Layer 7 of a small transformer language model trained on English Wikipedia (14 layers, counted from 0, width 96).
A neuron's activation on a vector x is SiLU(gate . x) times (in . x), where the dot is the dot product.
The model reads these tokens: " and" " h" "ind" "l" "im" "b" "s" " are" " r" "ough" "ly" " the" " s" "ame" " l" "eng" "th" "." " The" " sy" "n" "s" "ac" "r" "um" " sh" "ow"

The vector x that enters this layer's MLP at each token. A number n stands for (n - 500) times 0.0075.
0 " and": 763,409,426,410,571,524,543,324,491,515,519,429,307,337,632,459,437,490,305,608,468,493,538,531,540,554,447,735,630,490,389,461,583,331,624,515,280,345,701,382,623,525,516,605,533,608,458,650,601,564,522,672,578,492,497,237,481,662,640,392,270,498,490,465,580,513,401,413,507,517,373,455,544,472,571,577,406,318,324,450,625,526,625,371,519,663,728,539,616,486,357,687,343,337,308,629
1 " h": 234,305,476,455,462,369,454,392,606,567,344,557,595,543,598,492,706,501,375,602,598,593,334,536,495,543,451,598,529,349,417,501,604,442,452,551,269,398,573,500,800,555,522,805,604,601,342,569,402,470,376,396,545,492,451,420,562,753,541,603,606,274,405,554,438,456,354,535,523,443,476,476,403,496,486,589,453,246,567,385,525,557,579,263,482,334,626,389,705,595,625,658,477,474,569,585
2 "ind": 410,295,669,543,611,450,427,285,326,457,281,587,683,304,606,391,642,634,434,534,736,582,566,515,362,577,346,519,524,262,516,468,747,324,316,482,506,349,775,291,520,508,500,496,525,635,579,488,509,484,561,546,428,500,794,479,715,485,372,354,468,564,499,485,606,432,128,628,413,533,405,493,508,505,446,577,548,544,430,334,590,532,514,567,376,368,643,560,557,506,379,451,530,542,683,564
3 "l": 396,338,429,461,414,402,487,181,610,610,375,320,591,415,561,474,545,590,579,607,615,579,554,550,421,546,351,592,527,583,386,337,833,605,404,580,613,309,695,519,467,541,455,471,565,484,365,413,448,352,539,637,628,572,593,364,434,529,434,601,400,516,669,663,672,573,557,385,229,400,384,421,367,436,250,452,442,436,603,323,575,604,613,506,384,368,537,630,730,484,478,595,593,600,598,471
4 "im": 444,509,508,646,654,546,490,508,533,417,314,458,725,416,542,553,465,501,673,625,478,441,417,461,342,550,525,602,382,578,621,379,785,494,313,520,510,577,673,407,499,384,229,382,509,487,551,537,455,278,433,477,744,535,550,254,392,563,622,445,549,554,406,522,668,719,402,428,276,569,404,334,604,201,496,613,504,354,323,277,602,478,616,535,468,456,734,532,616,606,510,538,521,438,626,222
5 "b": 386,504,561,582,532,363,437,340,420,498,499,467,451,545,478,625,629,379,448,769,530,585,408,371,378,435,341,587,618,386,493,456,545,601,321,442,546,559,674,408,601,420,371,436,513,758,425,185,350,348,768,593,581,582,593,167,578,616,474,578,701,538,462,573,556,572,450,412,332,555,408,503,574,328,370,503,516,420,424,358,543,569,649,604,600,305,853,487,605,582,302,504,497,525,449,523
6 "s": 391,270,489,564,529,268,400,464,528,365,527,465,541,466,791,618,600,499,394,649,608,404,490,484,441,516,528,532,403,556,397,545,438,446,487,478,560,475,704,557,464,493,506,479,401,416,509,571,607,307,775,510,685,575,358,313,623,488,577,393,579,308,603,670,663,660,339,328,487,472,329,323,565,222,519,532,414,326,606,450,585,520,509,691,628,177,567,530,676,525,427,493,381,643,485,562
7 " are": 668,368,548,545,478,233,574,451,714,538,447,433,417,439,674,575,571,623,595,454,507,529,556,518,455,551,500,639,674,440,426,566,564,353,489,506,283,371,617,539,490,668,526,484,544,718,504,585,550,461,637,555,578,303,497,398,766,536,633,404,375,496,501,640,487,393,262,406,329,361,386,383,341,405,611,720,488,423,246,530,471,371,365,546,569,246,548,631,723,425,413,497,446,205,516,562
8 " r": 247,269,428,572,566,250,542,566,632,560,441,320,696,479,471,402,484,535,404,583,541,612,425,600,436,678,399,542,637,414,406,371,471,441,447,500,418,392,641,666,689,607,539,572,589,705,488,508,548,538,707,476,543,391,495,500,635,440,477,453,638,378,411,609,590,503,350,552,335,434,492,425,197,475,722,653,319,365,642,362,555,549,492,363,410,354,475,337,774,571,540,687,487,448,448,598
9 "ough": 443,337,232,613,415,495,587,551,439,339,313,547,658,661,540,556,560,386,323,494,425,500,566,571,428,650,625,628,678,415,660,231,621,374,417,395,438,363,444,553,597,418,383,513,471,732,578,510,603,416,539,614,809,534,542,447,450,627,301,469,371,494,461,385,404,450,493,744,475,436,399,500,517,437,527,668,523,395,409,288,773,562,547,487,390,307,448,562,644,467,344,533,649,448,662,463
10 "ly": 610,315,484,611,486,502,527,334,546,565,443,421,600,378,702,403,507,512,490,650,554,431,537,605,447,624,470,611,410,459,349,483,630,537,473,298,402,393,498,377,501,419,389,731,478,544,403,556,441,469,425,738,580,527,675,303,879,682,567,289,522,498,568,553,598,636,427,554,378,329,476,466,529,384,549,539,539,573,387,353,588,316,326,688,644,247,665,506,617,530,268,553,469,355,394,364
11 " the": 643,373,546,590,522,446,614,435,436,516,462,564,448,441,660,498,443,481,411,651,501,519,637,440,412,527,521,803,574,608,400,534,530,513,490,509,417,241,664,460,737,472,471,496,569,541,414,629,593,551,598,476,636,459,475,457,476,479,605,391,236,452,348,553,574,480,424,506,499,510,379,496,611,447,644,590,453,356,77,381,635,469,610,374,500,368,561,415,659,479,461,565,416,381,248,658
12 " s": 245,260,486,526,653,202,365,487,491,514,499,391,549,448,652,518,496,639,411,674,557,541,533,510,507,461,622,620,478,364,429,470,502,322,344,485,606,399,531,528,688,611,471,640,661,672,313,503,580,512,461,382,642,427,575,594,695,641,623,515,472,320,522,542,438,512,374,564,555,231,491,589,425,388,569,701,458,200,560,341,455,444,473,436,491,324,521,318,728,593,483,525,516,491,577,634
13 "ame": 420,356,514,482,491,398,788,362,527,562,256,580,519,338,605,504,542,438,352,527,637,442,473,523,462,593,578,600,480,635,332,426,455,470,441,216,630,382,398,343,410,615,492,492,522,508,492,505,553,434,721,534,547,603,500,259,672,641,603,285,517,417,378,599,645,344,528,653,496,665,369,627,425,978,442,497,509,389,295,387,580,543,512,641,365,526,444,649,737,421,421,584,402,522,406,604
14 " l": 226,322,323,458,602,299,466,373,639,576,481,487,772,547,494,326,570,562,430,597,459,448,462,460,438,457,477,609,580,420,460,397,641,365,429,495,414,269,557,611,708,739,560,666,592,651,498,417,426,464,597,491,630,314,547,481,625,505,608,388,486,327,325,683,610,507,513,373,413,502,493,639,325,436,384,553,489,282,670,285,514,515,563,460,510,374,555,488,632,551,644,667,433,414,674,685
15 "eng": 525,465,318,363,514,301,567,381,528,520,357,429,584,535,615,479,699,572,472,593,616,466,588,468,341,481,483,509,512,503,275,407,532,632,558,573,393,615,949,600,498,784,306,581,539,516,501,303,659,508,358,470,522,474,555,348,570,467,491,382,601,546,335,435,624,278,487,516,337,461,526,540,442,612,622,493,489,258,350,564,463,253,431,498,467,349,601,643,630,481,499,844,579,303,663,388
16 "th": 450,465,391,516,559,461,364,321,518,393,492,455,449,443,631,538,729,526,466,587,658,579,378,466,319,716,448,542,561,543,498,351,752,665,218,552,314,312,470,313,662,578,361,406,641,607,525,478,688,432,650,376,557,736,448,216,463,347,523,574,616,441,485,541,619,564,336,671,465,499,381,382,549,626,614,534,425,516,465,445,669,509,536,513,573,178,419,437,569,522,539,439,482,532,624,240
17 ".": 593,302,433,463,606,472,465,385,584,637,507,263,449,392,639,446,502,539,363,605,414,522,673,520,560,589,496,606,582,528,517,394,494,320,623,572,337,441,637,642,567,554,466,502,484,691,533,645,563,513,610,543,606,435,536,325,339,688,598,339,299,449,422,592,540,598,519,582,597,605,209,334,465,285,464,444,606,206,609,356,594,527,559,320,389,651,573,602,628,319,517,562,399,448,328,699
18 " The": 494,346,535,621,517,420,609,519,338,548,396,616,565,460,724,428,472,566,444,594,507,521,560,481,406,581,581,705,641,449,496,511,569,454,452,476,492,225,495,366,727,426,500,522,496,472,412,666,552,622,644,465,627,516,455,525,632,417,593,519,260,435,357,528,520,507,468,461,481,524,387,541,640,616,629,585,436,315,42,462,597,432,593,383,663,336,439,389,638,389,459,573,461,300,368,557
19 " sy": 471,342,598,560,426,338,693,476,405,424,432,571,559,484,731,489,470,420,310,393,589,522,459,541,577,343,483,499,689,344,636,556,457,334,439,420,267,348,434,578,704,439,490,540,371,737,548,470,636,421,406,432,578,417,699,445,629,550,635,558,704,352,541,580,507,565,406,584,370,362,691,606,607,435,526,684,567,413,468,362,499,500,591,342,487,392,525,432,713,524,359,448,434,236,606,511
20 "n": 412,543,437,335,325,289,566,524,519,610,518,487,719,251,742,399,290,390,505,595,768,624,650,516,340,476,504,688,572,514,456,419,752,499,340,385,476,314,505,483,513,604,456,783,545,455,433,388,479,449,381,667,332,469,427,560,634,664,498,443,377,509,368,484,480,439,462,534,581,402,604,263,443,623,468,526,511,497,605,546,568,509,471,579,503,218,551,512,675,664,449,467,540,468,520,442
21 "s": 338,230,497,468,550,278,453,521,528,544,544,575,432,617,808,602,536,403,538,731,620,509,430,508,405,499,655,550,464,314,505,519,513,419,519,464,549,430,740,475,423,387,316,577,489,480,528,609,526,305,429,732,619,564,430,281,555,543,516,403,406,305,581,594,551,702,524,331,511,502,515,324,363,406,460,622,521,282,553,566,609,571,472,707,544,206,439,538,670,418,490,340,441,700,505,476
22 "ac": 475,384,735,478,429,439,617,659,419,501,570,345,538,441,619,525,603,508,518,644,644,734,283,395,479,652,876,617,535,514,376,604,612,556,157,240,521,397,660,503,543,467,499,344,453,542,603,422,588,422,526,568,427,549,472,210,493,628,482,360,317,397,429,608,501,496,396,497,414,465,625,484,411,449,503,503,381,557,666,228,635,586,426,663,449,462,553,498,697,450,317,518,437,278,578,567
23 "r": 385,443,436,725,575,407,494,370,613,433,546,394,525,646,581,400,416,573,511,623,351,631,505,383,392,469,497,718,555,651,567,604,602,515,496,345,388,465,423,380,468,414,619,424,522,636,589,339,485,385,368,734,533,568,443,489,543,460,553,372,473,273,463,874,596,428,445,405,362,383,460,317,314,682,441,629,394,439,644,321,554,514,668,659,511,439,749,456,694,583,481,462,345,659,453,379
24 "um": 386,388,408,786,460,596,640,501,537,318,297,583,553,392,502,526,427,586,649,621,501,382,386,507,332,651,535,641,460,728,630,432,707,461,184,421,360,485,525,508,484,431,516,496,540,717,625,448,613,351,517,485,509,539,600,345,653,702,409,388,619,515,560,555,430,612,503,445,331,605,400,329,704,236,538,579,344,409,365,414,522,500,597,520,406,294,575,507,764,529,465,438,481,382,564,320
25 " sh": 282,294,336,513,428,301,427,345,624,459,462,596,614,477,633,328,657,436,441,392,710,652,593,413,308,729,546,700,453,448,623,441,701,426,407,587,561,310,750,685,642,676,477,607,530,713,378,462,439,494,602,472,525,416,638,445,556,414,505,513,580,388,560,559,508,416,409,446,371,486,445,603,483,400,562,640,510,292,462,358,598,396,567,416,419,288,654,391,501,531,477,643,345,398,539,582
26 "ow": 444,465,424,411,408,356,341,356,312,526,238,241,690,380,694,543,600,305,428,659,812,439,724,595,388,620,420,470,566,498,566,313,681,348,516,271,536,607,733,465,487,356,351,445,567,471,625,403,516,516,581,588,757,514,662,258,608,570,554,416,464,578,533,530,528,578,615,619,466,489,411,532,487,416,365,527,428,436,539,551,658,570,499,565,546,304,596,598,589,395,408,530,435,353,393,453

Each question shows the input weights of one neuron of the MLP. A number n stands for (n - 500) times 0.0013.

n255 gate: 420,493,626,692,680,310,556,450,420,668,425,387,500,518,549,520,577,343,480,379,486,498,303,393,472,576,523,354,607,655,492,200,620,549,601,511,483,443,441,479,590,400,537,402,299,722,488,610,446,511,586,512,449,513,562,568,392,506,535,371,564,511,639,251,482,560,480,606,534,534,399,562,654,449,559,561,524,524,396,462,263,525,662,666,531,390,538,496,228,331,689,541,540,616,556,474
n255 in: 682,445,593,439,465,514,449,395,518,456,350,607,426,513,418,378,639,583,428,273,517,508,311,533,651,272,444,551,469,595,515,491,541,495,638,498,379,542,360,381,477,528,622,449,474,509,622,562,380,402,410,710,517,420,594,493,587,577,524,502,409,372,570,469,392,516,652,525,619,718,653,476,462,585,523,496,499,394,468,544,508,387,479,725,573,399,314,578,671,551,520,649,320,432,420,389
On which token does it fire most, and how strongly? 12 " s", at about 0.39

n198 gate: 523,655,509,603,467,413,449,439,634,700,512,497,605,445,598,643,490,533,311,263,465,497,446,345,497,320,465,535,508,568,407,447,562,469,681,736,508,463,423,639,670,408,460,512,563,483,483,552,498,473,407,355,418,670,420,385,427,368,503,562,410,544,512,578,501,414,391,591,502,378,561,489,547,387,638,534,505,417,361,489,432,596,432,400,694,500,437,473,332,601,462,512,441,402,594,444
n198 in: 653,694,477,443,591,423,491,452,484,724,500,597,450,613,583,671,595,429,391,290,476,439,412,361,340,434,512,594,466,475,556,486,424,591,451,659,513,401,585,628,540,390,360,340,478,425,598,530,514,431,424,475,476,437,675,484,624,462,499,248,303,502,635,369,432,491,415,568,335,638,400,651,329,556,537,494,444,808,463,378,637,545,599,401,417,547,602,380,533,499,608,649,538,532,370,445
On which token does it fire most, and how strongly? 11 " the", at about 1.3

n227 gate: 546,584,441,413,445,474,525,655,440,302,458,571,625,471,454,390,569,412,426,434,569,588,586,429,566,496,530,428,582,545,417,453,479,574,430,601,314,516,560,519,610,508,474,330,556,574,541,569,701,629,231,460,464,456,527,678,470,671,587,441,652,391,496,321,556,412,437,288,453,622,352,461,564,532,418,639,470,739,332,457,492,635,453,471,381,596,530,536,663,422,392,471,434,444,596,487
n227 in: 523,463,639,517,598,433,437,440,332,445,544,661,683,444,501,383,549,399,545,548,266,579,411,569,489,402,383,421,513,489,600,546,486,546,569,523,585,622,581,579,555,521,607,480,381,543,467,521,524,712,389,509,598,555,455,515,655,580,467,282,619,375,668,432,600,555,484,506,434,529,519,328,671,607,564,449,390,411,453,502,382,583,488,406,360,563,457,592,481,564,351,644,543,447,475,425
On which token does it fire most, and how strongly? 19 " sy", at about 1.9

n249 gate: 570,496,644,579,435,470,408,677,604,519,508,544,388,428,443,399,363,437,492,589,351,521,642,454,435,294,489,477,458,611,613,501,551,485,657,580,535,531,509,548,418,460,507,645,512,473,709,411,515,595,506,361,266,293,340,291,622,598,727,571,399,433,444,479,269,470,697,588,605,613,523,462,623,375,338,485,351,413,546,450,367,389,595,543,606,418,673,353,515,490,358,481,431,480,533,534
n249 in: 645,394,574,547,440,684,418,308,490,499,332,428,554,392,563,465,497,472,498,569,624,418,634,511,671,564,682,552,459,459,525,408,429,592,585,492,634,495,462,288,473,598,466,701,550,463,587,495,297,414,438,626,499,562,593,605,516,303,640,420,633,466,466,432,700,516,557,555,568,479,558,423,435,337,572,469,405,350,640,563,549,561,333,613,498,305,385,555,483,335,574,590,618,398,450,395
On which token does it fire most? 20 "n"

n155 gate: 368,503,489,490,742,320,446,531,564,643,515,495,503,583,496,583,486,418,552,391,596,423,359,592,546,617,678,607,655,585,440,435,391,551,443,568,598,457,381,502,438,550,434,464,522,445,512,418,629,485,498,629,442,523,457,601,706,652,496,413,449,485,471,276,435,439,698,556,549,399,455,497,394,469,331,455,306,561,333,704,406,360,341,643,529,534,474,382,535,506,444,601,471,475,492,694
n155 in: 640,514,476,494,594,447,583,569,409,551,388,594,378,343,444,467,510,709,601,458,710,536,440,433,364,580,610,477,507,585,521,450,584,333,520,560,438,504,363,606,508,449,464,505,587,314,331,511,400,297,638,479,441,492,648,496,563,332,517,528,600,742,605,397,728,604,459,485,384,707,408,463,577,493,484,260,436,376,625,508,573,429,466,565,254,485,501,580,534,568,592,491,610,607,460,429
On which token does it fire most, and how strongly? 13 "ame", at about 1.6

n252 gate: 531,394,518,572,479,501,417,440,424,517,505,587,616,463,512,429,387,435,424,460,406,604,578,675,559,593,388,634,475,514,772,601,596,641,475,517,409,563,687,490,604,331,533,447,457,393,548,561,527,489,558,381,354,486,440,476,668,453,377,552,480,418,402,467,423,67,476,489,429,462,474,537,752,594,610,325,638,458,719,424,482,636,610,561,592,530,488,443,516,571,640,251,557,559,543,615
n252 in: 399,515,669,578,480,306,440,491,597,551,667,614,544,501,595,446,451,308,519,550,402,752,632,601,512,349,306,671,655,617,480,575,465,381,584,455,514,490,448,580,450,520,424,394,541,505,494,580,504,369,540,356,407,535,587,466,625,515,509,563,438,355,389,419,589,354,612,394,454,560,572,482,607,485,499,420,313,516,470,406,508,444,549,496,441,579,553,404,347,538,623,394,510,637,480,730
On which token does it fire most, and how strongly? 23 "r", at about 0.62

n253 gate: 404,405,535,624,599,659,390,608,417,492,583,643,470,383,559,481,652,453,426,496,643,456,585,509,487,420,512,431,320,514,392,341,743,566,616,431,535,572,514,351,468,421,408,628,402,443,364,624,647,508,444,527,272,476,401,653,627,373,703,680,527,469,400,650,542,559,550,565,507,394,410,425,569,567,507,570,677,462,582,464,477,499,466,560,411,483,459,395,465,314,461,504,529,336,598,240
n253 in: 561,571,584,417,658,560,293,565,517,530,630,604,416,376,494,573,403,581,535,491,641,535,519,360,659,646,459,334,459,552,491,423,673,562,394,492,329,472,501,396,276,340,407,590,517,417,498,616,524,384,507,404,613,551,518,458,480,408,580,645,505,620,438,510,455,470,548,412,616,553,482,390,551,631,557,441,571,543,476,435,463,471,467,486,477,335,541,363,644,600,363,352,513,515,323,706
On which token does it fire most? 16 "th"

n117 gate: 561,503,536,484,520,452,565,415,414,494,357,437,574,476,558,591,437,493,422,449,628,484,428,655,515,587,591,413,450,555,371,583,509,680,479,546,529,506,408,572,587,375,405,518,423,607,281,488,609,773,595,400,485,474,608,539,330,760,475,360,369,603,671,494,601,647,406,302,562,524,352,383,574,529,357,559,396,454,572,488,517,561,565,515,481,663,619,437,369,570,599,329,748,291,450,552
n117 in: 597,402,637,400,522,606,727,674,348,533,468,487,321,564,471,470,348,593,506,569,536,447,362,461,606,628,634,559,531,255,519,563,549,472,492,402,564,524,613,559,604,526,472,581,468,385,470,441,625,416,357,276,402,450,586,632,457,485,610,255,436,542,433,611,514,517,421,415,345,601,496,692,530,616,388,568,539,502,508,544,369,521,309,379,662,628,414,476,421,469,551,309,644,387,592,526
On which token does it fire most? 22 "ac"

n166 gate: 598,449,317,394,554,728,276,414,418,340,550,663,354,587,469,649,604,366,474,406,521,589,459,433,571,410,384,628,743,444,405,566,471,495,489,610,553,746,536,474,336,525,480,432,372,628,597,372,536,207,445,506,534,523,275,622,733,505,537,412,627,730,552,391,437,471,412,447,329,676,578,438,445,541,458,442,526,546,346,659,569,555,579,502,343,481,399,545,547,539,476,503,421,399,604,619
n166 in: 318,403,468,392,613,345,672,498,719,643,305,468,399,446,502,378,655,503,660,455,470,483,374,444,730,465,601,559,536,569,706,443,471,521,444,546,478,423,399,380,640,518,384,544,637,442,435,349,515,615,604,456,348,384,520,569,278,490,625,591,365,458,406,522,550,616,620,375,461,487,356,651,445,369,490,556,448,513,613,570,510,408,442,652,564,455,573,459,442,649,539,628,508,548,547,575
On which token does it fire most, and how strongly? 5 "b", at about 0.37

n119 gate: 668,303,585,363,428,434,470,632,504,387,279,629,425,516,404,505,412,404,551,462,557,487,556,533,434,454,384,454,576,371,564,655,355,453,412,457,305,482,612,477,649,490,724,718,366,448,437,628,599,619,455,613,525,394,335,557,551,532,492,422,510,498,659,466,546,446,393,591,486,715,704,473,571,692,426,294,757,537,709,607,694,633,290,604,597,299,491,431,625,507,426,369,528,619,653,290
n119 in: 622,269,490,497,537,473,653,643,539,547,634,609,518,579,471,471,423,631,338,484,466,401,620,465,495,412,426,656,369,483,552,413,513,203,580,478,493,479,449,441,697,560,565,468,539,577,590,311,514,616,324,637,335,553,395,582,692,572,431,439,548,531,597,587,545,421,500,338,516,551,450,543,785,631,419,466,420,596,330,460,336,568,512,293,308,430,501,548,378,508,315,467,445,529,662,484
On which three tokens does it fire most, strongest first? 19 " sy", 2 "ind", 20 "n"

n108 gate: 420,386,366,471,479,624,518,578,375,384,422,388,429,632,519,484,420,544,650,576,346,527,495,582,437,387,694,329,508,442,428,343,686,520,455,404,521,562,462,449,502,517,527,456,409,419,372,661,378,819,345,677,426,529,505,683,399,375,624,481,574,616,638,449,401,483,483,439,384,562,484,633,378,539,625,433,456,566,526,594,571,278,455,294,459,678,496,509,613,468,547,598,531,508,544,452
n108 in: 548,541,413,585,527,368,396,544,503,381,396,361,461,600,567,580,347,736,608,369,463,266,655,559,416,368,547,430,360,450,434,692,675,578,430,425,485,683,520,543,589,532,422,537,544,641,297,517,383,543,564,622,494,593,595,428,492,300,668,491,509,628,410,520,562,612,360,549,619,424,387,462,465,542,522,515,493,663,285,532,395,534,407,612,438,401,498,561,392,464,340,509,498,510,423,369
On which token does it fire most, and how strongly? 1 " h", at about 0.55

n237 gate: 855,557,627,514,538,585,575,348,437,453,490,576,408,601,320,579,647,507,636,209,591,381,646,446,372,596,469,544,470,402,432,680,525,575,597,513,605,332,360,590,470,302,550,529,706,561,516,526,459,506,363,763,458,431,386,659,481,607,579,482,592,375,465,435,448,358,770,627,561,546,631,391,441,582,513,619,479,422,591,474,592,341,485,470,464,399,354,414,608,440,492,420,665,496,323,575
n237 in: 739,482,564,458,591,564,559,448,524,554,545,415,441,590,480,447,475,423,455,284,700,570,467,464,610,556,385,586,709,537,513,770,654,429,469,497,443,472,434,551,472,327,332,670,548,612,506,524,402,533,374,572,529,490,252,482,628,479,658,426,537,608,300,433,379,414,674,349,556,545,557,622,429,521,410,524,539,364,474,534,565,388,528,294,448,327,325,390,453,514,490,459,736,415,566,541
On which token does it fire most? 6 "s"

n9 gate: 695,409,445,467,494,433,363,351,372,518,507,555,486,616,420,589,430,640,452,435,335,697,492,408,497,487,628,421,506,528,617,561,416,604,555,553,612,502,440,521,494,326,643,527,263,272,515,639,496,279,504,527,700,367,501,527,586,515,462,710,497,458,557,465,650,592,504,558,546,415,425,590,545,380,336,374,464,316,515,460,390,519,719,505,453,411,508,404,670,622,545,530,436,594,498,486
n9 in: 395,507,540,472,536,619,383,409,549,551,357,443,412,469,373,374,456,616,509,285,515,638,390,560,480,442,471,466,667,484,591,507,728,493,402,415,631,476,415,583,530,500,554,537,502,466,378,562,624,618,567,446,670,635,420,608,426,422,660,418,608,565,474,623,484,627,387,505,639,700,509,638,492,423,595,668,614,438,409,384,555,334,519,326,551,439,285,562,456,638,529,349,612,406,465,659
On which token does it fire most, and how strongly? 12 " s", at about 0.65

n218 gate: 580,544,465,424,624,414,481,603,506,519,518,677,421,652,489,604,356,308,575,659,451,472,430,678,314,316,440,594,569,257,626,348,459,338,618,572,484,634,300,531,303,607,478,330,541,649,601,478,576,396,401,665,282,491,529,273,459,481,469,561,399,604,634,405,504,386,590,448,424,583,390,487,334,554,493,457,476,704,492,359,501,422,536,503,587,563,543,415,570,390,554,542,564,686,492,534
n218 in: 378,515,529,407,419,488,267,522,543,512,629,426,463,372,609,512,429,338,477,357,387,580,489,575,547,405,437,512,434,347,387,548,494,512,695,514,534,531,645,580,538,311,570,488,501,354,589,461,616,503,474,577,430,470,462,558,457,828,561,437,596,538,758,329,563,518,476,520,465,490,449,438,754,463,442,724,533,296,422,485,517,609,442,386,536,444,426,591,677,406,535,481,392,385,540,405
On which token does it fire most, and how strongly? 21 "s", at about 1.9

n107 gate: 500,414,425,385,541,511,427,412,431,647,620,449,403,417,538,525,474,609,345,439,559,486,516,440,601,556,539,610,480,419,332,526,594,570,591,585,471,261,442,586,503,434,556,452,589,410,733,378,609,328,596,497,537,455,454,374,327,526,484,429,515,511,515,299,399,694,713,561,474,335,406,587,471,393,456,249,623,645,364,534,360,535,381,515,495,386,420,506,588,575,790,429,616,749,500,499
n107 in: 313,506,450,500,471,686,562,415,490,428,321,584,607,423,346,502,379,522,576,511,484,464,341,704,408,453,534,554,585,441,578,488,506,577,583,573,358,579,484,599,425,573,456,436,516,423,500,459,701,303,455,646,518,538,462,481,284,381,456,402,380,360,518,375,454,551,358,449,610,507,342,509,643,751,476,542,503,386,550,525,373,588,512,466,619,460,448,569,689,474,352,571,562,510,636,575
On which three tokens does it fire most, strongest first? 3 "l", 16 "th", 21 "s"

n216 gate: 456,505,528,570,500,478,499,382,436,496,510,559,548,356,452,477,519,654,429,473,434,638,497,616,500,514,548,386,453,497,476,468,498,485,600,772,327,429,605,424,563,320,564,487,435,589,427,499,550,628,621,447,492,561,345,341,404,665,479,375,405,340,595,396,545,458,501,314,591,516,602,353,567,491,620,552,647,619,571,473,402,538,478,477,603,409,641,597,375,479,454,577,335,492,484,675
n216 in: 637,434,507,525,527,479,559,564,500,546,451,569,594,303,329,612,480,525,329,467,358,430,437,580,640,564,483,411,396,597,427,588,446,553,689,572,384,417,517,497,715,491,484,527,281,603,514,695,583,394,551,542,628,294,438,497,440,528,614,480,272,447,528,427,483,596,463,534,452,428,450,428,535,610,509,444,587,392,621,608,539,489,579,372,467,458,471,488,449,498,560,600,288,417,405,574
On which three tokens does it fire most, strongest first? 0 " and", 17 ".", 11 " the"

n123 gate: 475,703,356,338,371,662,378,437,459,287,422,622,595,588,593,299,522,424,394,267,519,640,507,300,391,655,384,490,527,625,400,455,665,514,498,607,520,641,389,471,494,394,468,626,475,703,407,360,579,488,351,449,679,503,491,595,489,642,405,452,657,549,363,461,439,665,392,540,689,464,498,436,341,565,553,446,602,697,645,546,417,448,593,486,528,604,591,440,452,570,409,439,574,563,355,477
n123 in: 378,557,452,484,466,474,416,355,569,485,656,466,413,597,296,323,680,447,441,487,537,549,501,458,492,572,368,473,381,649,394,630,594,511,487,620,593,599,468,613,544,679,287,620,457,329,261,678,728,367,462,181,555,628,344,507,568,542,703,377,535,357,396,719,423,554,617,550,559,445,484,465,393,435,623,516,497,689,544,449,553,449,475,424,438,506,489,515,520,453,417,448,453,519,466,526
Its two highest activations, in order, are on tokens 16 "th", 1 " h"

n101 gate: 558,647,594,680,468,282,489,415,403,535,476,454,571,542,433,566,458,413,325,426,595,479,592,691,405,598,263,452,416,448,625,635,494,257,616,520,596,553,396,458,311,429,498,269,498,583,552,460,361,481,476,372,497,393,547,508,498,348,525,489,303,375,583,524,390,495,384,562,357,519,388,434,643,566,504,769,493,769,561,466,648,373,491,713,374,546,571,572,372,452,492,596,742,355,610,497
n101 in: 444,501,474,569,383,393,534,709,418,486,452,598,511,463,601,422,512,386,454,590,438,434,634,534,561,319,616,514,477,622,552,403,420,583,676,644,484,249,494,503,468,577,432,533,436,317,593,454,453,524,529,475,692,309,597,406,376,481,566,399,398,412,467,423,526,428,709,571,308,553,502,521,610,317,722,438,494,393,737,464,485,385,503,460,562,585,760,441,528,503,730,602,396,592,451,390
On which token does it fire most? 26 "ow"

n63 gate: 416,490,522,517,491,670,342,540,586,600,481,339,533,555,612,418,546,543,611,586,628,628,593,369,568,528,373,413,446,574,490,400,367,483,624,484,617,418,335,437,586,549,596,555,559,421,585,509,357,353,412,350,471,823,473,502,425,282,475,498,560,541,546,478,610,737,507,502,589,495,479,563,523,656,457,397,557,385,453,406,547,700,567,539,706,452,576,251,546,596,425,591,589,452,423,469
n63 in: 593,523,686,606,429,468,441,327,603,300,431,439,692,586,489,463,545,591,320,483,495,504,488,409,441,435,437,485,692,456,533,547,471,523,411,337,667,669,478,645,619,420,562,452,231,520,546,589,650,552,664,419,481,442,550,252,588,391,321,582,452,585,604,456,392,393,431,514,546,379,502,526,484,485,442,440,601,471,359,574,331,532,445,402,437,452,517,532,570,590,653,422,450,345,510,462
On which token does it fire most? 5 "b"

n92 gate: 731,430,344,438,589,480,287,496,579,567,424,435,467,677,488,698,376,375,508,436,643,574,642,491,515,535,445,406,665,500,614,656,636,521,721,512,378,636,680,376,403,467,548,668,440,489,363,557,465,412,719,522,517,392,469,530,420,449,476,482,524,491,424,611,418,562,323,547,438,383,303,616,592,521,475,562,339,509,582,566,437,494,592,426,475,444,372,427,622,430,579,557,612,293,500,520
n92 in: 434,639,423,645,486,583,573,754,402,598,631,446,652,521,487,665,455,672,399,577,616,553,475,285,565,476,511,404,489,405,550,406,338,461,225,529,506,695,617,484,685,552,487,419,456,467,424,525,502,432,420,603,523,576,448,486,582,657,580,571,403,477,452,363,575,563,378,443,281,582,469,667,254,561,546,506,489,519,526,376,606,494,485,447,464,490,579,433,425,342,509,482,639,665,686,446
On which token does it fire most, and how strongly? 8 " r", at about 1.1

n193 gate: 601,380,375,582,515,542,516,580,715,396,659,516,631,629,354,472,669,471,627,600,418,743,680,497,421,375,509,153,482,520,676,308,407,457,587,576,410,532,568,567,431,622,587,387,558,520,614,686,403,520,467,499,666,701,367,584,379,505,470,615,390,547,580,506,493,468,544,275,392,338,491,361,528,511,397,496,373,569,390,468,456,542,385,541,501,389,306,527,514,452,409,640,371,441,659,378
n193 in: 526,331,471,568,456,543,588,335,622,513,335,505,477,457,373,591,480,501,506,582,411,739,666,600,485,577,451,428,373,415,341,533,624,457,506,345,460,605,388,639,404,514,523,427,484,468,441,411,512,604,665,534,476,375,412,468,547,479,492,534,282,686,465,396,545,580,379,598,637,516,432,522,512,549,534,498,405,343,519,458,468,282,544,544,616,636,640,338,562,434,656,415,412,381,563,493
On which token does it fire most? 7 " are"

n158 gate: 527,456,486,543,441,368,398,500,504,615,381,649,469,554,536,631,402,662,458,447,523,520,499,332,409,495,532,454,529,300,462,521,583,545,495,565,416,578,366,485,516,565,458,443,418,361,444,495,525,457,677,450,444,491,565,470,749,502,592,558,536,357,524,691,467,557,646,594,393,522,621,571,428,447,306,465,645,570,704,402,523,545,436,434,453,487,676,494,375,535,557,203,644,420,328,447
n158 in: 382,316,581,411,646,484,402,481,468,426,616,330,533,399,517,614,471,413,468,535,593,526,513,541,716,390,388,427,572,342,513,660,712,373,576,628,352,643,522,607,472,588,518,671,570,615,421,616,439,285,397,545,493,500,411,513,444,510,565,589,520,579,512,488,509,772,501,455,561,457,570,474,494,682,595,396,538,557,368,446,806,466,569,581,366,612,479,393,459,417,538,468,395,428,540,604
On which token does it fire most, and how strongly? 19 " sy", at about 1.5